Layer 3 of a small transformer language model trained on English Wikipedia (10 layers, counted from 0, width 128). Numbers have three digits each and are written without spaces.
A neuron's activation on a vector x is SiLU(gate . x) times (in . x), where the dot is the dot product.

Input weights of the MLP neurons that the questions are about. A number n stands for (n - 500) times 0.001.
n7 gate: 655630793548709478631655419316717549246158502312450855676507428706593576414541678789745477504621436425617312584411762714766327603443842519423590236466320567527445403345248326486277655313529638536349536435586622609695523435485480311634447818420740500511362375513189605604381317472520590221306582793603646576348595508312801781507600441577487807420567633551244598472420402509504480873525
n11 gate: 461431349914587425629354375595174667478162305364355601493665541625616454392549433731643535402543561347740370373824619777514576885775358452338443347448687531834262679273430560606329402385423686557301653507562531427311319818582331506275405539462544838582620618473310509624502532534749863570797300653500649141719591474486448744484523816453571752707393460387477693507661699307524492229385
n30 gate: 589404389539627474700580492483436322525191566462887223518621557560115608637513379316526541302557355613431201580413842722622420415555541522628395540506648563762137485227076327440357254548236267556645477664414553387558251616354524338578516501351310246658693564601338178323415448373742435557691450591705514418434313623512413644623454635554579401932483435129679701516580605334762467438326
n125 gate: 506393423445401566484687660685451483422499527728191900584251482701482569656550215594343329347629448711275506517476473515423515811408965592456585580300595526490324342215473634554258403078445374506400395401174376606461555188716521563417421272541606680488618545689550280527565597578313785426591492664668321745681506450462676121506433448522462777484789361622321468453567565509734712965679
n161 gate: 398764261478444760305199520380578279491403607403378408618744448376156605413288738924380422276549384420499337315486368678456300708325525542272591830352343531273354586425540549467407637606370641526479513426542544460549615186611474422469543329565528479609497335527441591463461773406581561445426546403193427521524495480403432644494664427427625547335797635649437485273775607401646561704430
n164 gate: 601795407462367354441490297464304532403433532242293435498523445607127552583232436215282623588331650608379697364321666665452715518750499485232509549614398451475630575541658499687298451544781444305575559536061601401659420288399712537700279485787452558583605372512473367617707463182677499541608486582517389260744461875526775624641441716655465471584635500571516366552448478207613534552481
n188 gate: 743504610421624533426053514382460484575482732286506562383664405500576399363356272476644320281490611612509477807500458473510551291298382595443526388495372560483433440377554647620560771410520311431362576510502659506544686431319463588754372419255501604635540569675611645395443701570589688727531316506609542564630525434475576479726500496340381688371562487380360500564537425320627752432468
n7 in: 598431657418881444809396408363599502492602389299510552409489455418427604510583695276578209534805656333432578836298646731170432557437557436422361638417364489572553577230548401294659664442508219221448332675540501524551426450532215358775842519426422406470457311670425617201263452350593263677404461826789242598746509629579479377793323448384480557634425600564405575375434505362679653436781
n11 in: 349415652398850676696752339445485616554389577590685592400441215787476469330472047627311398565257369294309495426653443465719480820418505485469365662447324787662514586507531616709473617472740489572639219607432318408385617610344472162274621630797640336718648244509313651660539648392623557581391871313519515494406438642369605728376602396544539449207458436707402402111605269446571475434384
n30 in: 355415585625405696691488599319236504409485537656696470402475494516281692651458255396446409520345372471256238459302663770444439426470381540439494727413427585745330529384316424356366485474292346741396576518459803501358232444328453188612644213536485265485690242687656293127499593509693617639832609754690349554370360649491325292625638310438654529680423598482646771254703540402607526381331
n125 in: 591683528723322563368482448313523678217716364336775454577320288458493556869611480427652626624432505567674400425525564281178338346450664583365735199479331308540777463296551708546466441396162647499447327557584538396421752652553687543525313325622323315646306482608348473557787598564403419399820221338502299463669395415702470513477684598544639540704566528723397592365487403425537611672483
n161 in: 441330418421489698462435485432471301604622622368269240550383616702518529317300611434642459637492610703223400349524344676508268468305540380384503620607754386655555609470412656484401281427722766627595571390342515541634571474564595482611366503693574571266447877037400545752548642618211437386456646397689343422568502609549519429411391404617486234394354246405712723585321599572463698670485
n164 in: 583379585341684691376236801493632461466511460494519429459358563172481399388578647273481438336587517516404682519411601484663566264293754470516361499427505596615581595502648538355285420528527524504937350581489363737439683369625438826531197353547760345502299610495621687610516506447368530666517695471464723479335381525283670020444068502421535533623485353525555764290644571538480738537345
n188 in: 683562513441448557538417584773426584594665496238679495433415504595271227530675465459309415354458409498498542754283334573376490482577457645523290543225337512590528484280310623459395622460611570410549414398592692332447648418571307616683483409455503494497521674668373269555403407537508515570466625583536540447684637452365393236749504321428481603400442351358564468403440717545444627519599

Each question shows a token from some text and the vector x that enters the MLP there. A number n stands for (n - 500) times 0.0042.

"est": 471260537528702891499459635523518534651767442510480333504554540326416420433600611333421583529548470515563503379494532528593445583506559437689460531530630302528585306667703579610571582421500546548599532426517486440372464460512657384591555437415362631460474396491614512443484555560695432546576623356290488523615558364615517567488526585522813490502428328645460629397458562498526326395585
The three highest activations, in order: n188, n161, n7

" the": 320535495434506455388524535479516481522491398522465353649587429443510467491554562388531855543462617552574535450484690583486447522484664556426466464449459433634321480435580572423468528500573613425414384517449493523515547532631507490528452555537510556427510438479259520448604388456409611615478456400605313571444471527482632531435459504611456598571462371565609469458420552573387428551457
Which two neurons fire most, strongest first? n164, n125

"ub": 480332559799554720615574618430538546469769511551458321568338584454543444454506215316447559460422493528613599526673484539496372533647636403367535458610661599368699575445403602579509328359451387359770338465502589347646571715558441487508594507681580465411492614422468477423353503686527327401399492523514454528601474585433650311546460504440485400409426474664524526590532512548511480467557
The most active neuron and its activation: n125, at about 0.25

"ur": 284518497434616665422651498486448659459550345606518451461464429559754488519450434451378470515562506550414426390459462571509460582532574396530598344632434540267494545567455520508279427343468491318398537691548418521609561415458373353671627355517606457520651549474592532710576546564480332531433371478456332508509591571603387466541476394629403490512291463693312553406498707510407246442569
The most active neuron and its activation: n125, at about 0.19

"016": 489519520420527543241381363528572638520565457600465398459680549316662612427451589545496725620430322622479511502559490463578584482518339470506414611443470477478567542533614462563391519525303545551517448488398631394511447429475271496662629553600426525646526505408523549411464422459515418522589572483517525557786512447501324546409508448384407476427509336661604468590508324559358331389396
The most active neuron and its activation: n7, at about 0.13

"\"": 668424594483543602506645645429680569416448565590410271404570614437674612430647716533567746572556402440389512546360500537525495547425521533649518542544510529416568449699588569490435463437465493485405476538455549579492556439587479418493584645552383658505491494644526443474487427467360519554513404507572447702447588575554592396616456403430653571614655566428650460598589495758629663445478
Which neuron lights up most? n11

"ro": 436541500493522578523367369510374497508314648401551434364610463440528375533547488485631557593572534406671558449552355545426557378518575369544516358673435519587639546530656352341593285381513446264640525557709401495459552480318474641515570483599675513464403438463576443567464564448527445462318473534704438270515569464511531537520460372623439439564297268501602444580667499603496428326449
Which neuron lights up most? n30

" ": 535574656409455441559455480500533456463527403549460583527579553571495416587532437367402650494507376407470606259267533513487418389420488657484451446695445387541355655591722534449320798549798689386667327340558546525501470413504494550493446602502570353573401504501520366391465506776512716586507505418469540639378604520577552565477548585407486580323540344449698474375557438663312592507451
Which neuron lights up most? n164

"ists": 467541401601570687452639493349402452517517626482460464497698662514531414476622613476591735443465565532536437379515473470534464364580375516460529466446464430555672401636596650458412288802664480536546537592332515609409511533610454452559441408561430534515385572567554584624585513456570577481523617562369630490620630576331371500467382683429434511490513515385410511489348541456462504401477
Which neuron lights up most? n164

"ast": 554198417425860763487744531457441642483585514604494516673499489353407428602468462237454588514474507544596406404454512541416400399541592309711432581342515434561460504594637414592554566403521399520560369555372462574483359516480543459656630554528523430490517508527424583454578597520625403547440396399608573478432354484501517578598544552633509414383479287608337580460578509574521392394536
Which neuron lights up most? n30

"hy": 467416331511487473532589414505605593497403468540459458589505424604566484615453386436507620561458502602667521418466506600407510534647477485537550382696485312630624513655364614342669355704557301457631397561568623473321581514571607463355629362522545596384522416470572491626288589594647506451518401551514303486560668555513523578457597681515494400483429431475412545425520632616542348359573
Which neuron lights up most? n188

" Ch": 323493491422445309423465476509480550523570340497679386600452587468542481451544502551528614617448446494328557511431396363531570479633397452556615418364385317624790414622472393445487425581752484397537508478551515587499674426487606253480425400486492566392481524573522526629369463694423356471493536398527472464484513370295503493587466646456525577492550387658433489523396471501488236430645
Which neuron lights up most? n30

" &": 267519431483553691264608518414544482449496613613465569303708661445394390447574477652622628384549499635253503592619465505668405615476458693655628611538540456363537266496546451533267514364484462386534428491689555406589498646440387442347534350547438475451494453450262611481572563519619295539579420358536463468461439515634603664429600489533490586576478470448519443568332403694521709532487
Which neuron lights up most? n161

" well": 358426434544658500380579513432483425612380593375409532576501515411740531535478688470401609370404397434721402423522469589324420445574443385591646531715540438419790546706348443359459341338401487553582400462457618524505538444525398808508564546363572399338481408525527543422463489362644382587301491438561370486571642543521354620464581436481508598412518568456391592366662693538684620496453
The most active neuron and its activation: n188, at about 0.073

"es and": 523444456388564657407508516430511485536650600526438508585825479311390440493560631651576775563543390544471491465483631510626394625441473446652673613536365421458620377436616466444313609549608479374597513514665402395471366616495493443430439506514338412271487420455377465489552563453422324545538548555462468423584355407580440614454616461432469641539433582513467495613387438513406574503659
Which neuron lights up most? n188

"ution": 421341396429552492354380592416387560490429588515505434557601796526507416557483323390572626575510670441565469452366511504534505472525275550552430599388609581412314474588750478593511548635445550603412589395440394639546467617531462437556527636539411690468335423400469476513496535454676508589560501541518477446472561439504477440557460524414400701434513510500605553679653660585252572315477
The most active neuron and its activation: n125, at about 0.49

" un": 498439554203437763353382595528624703574573535378563363436364520412444453512482351425353647275481516503477585208441451554188544572600539613415413474700601626469710371512489461468680729483476627685519626480423554494423590355446677547588529466524413494439474416430594476595410522504617643514396493600448483589398622393568509455678607518508603341492498478388662644520582516507481383565513
Which neuron lights up most? n161

" L": 326540524382360628404301560674583675521532628314431552441678516447585431605640354535410566491613405516525566652398460340536571504526400606585442393519491376617749463427652341394388647620520471455390436507523509455445539378435470475474582591493478493475503448600570467423337438440247462518562386507479492485479641477451594435602536524553595723504478668654441469408503421559575245520472
The most active neuron and its activation: n188, at about 0.49

", M": 611474445383309389495534456496556476368438419799434549530581527453573534671508494346534601490485536510528553494400435292499560412427582496500627307404524472374647419641512506403487503558432482399606473496450495591486475525588431461708568467508660403410590487464439580696563513403534577375484385456497608467551635482445332405562432507550422518510623379552452354672445331499328263567395
The three highest activations, in order: n30, n11, n161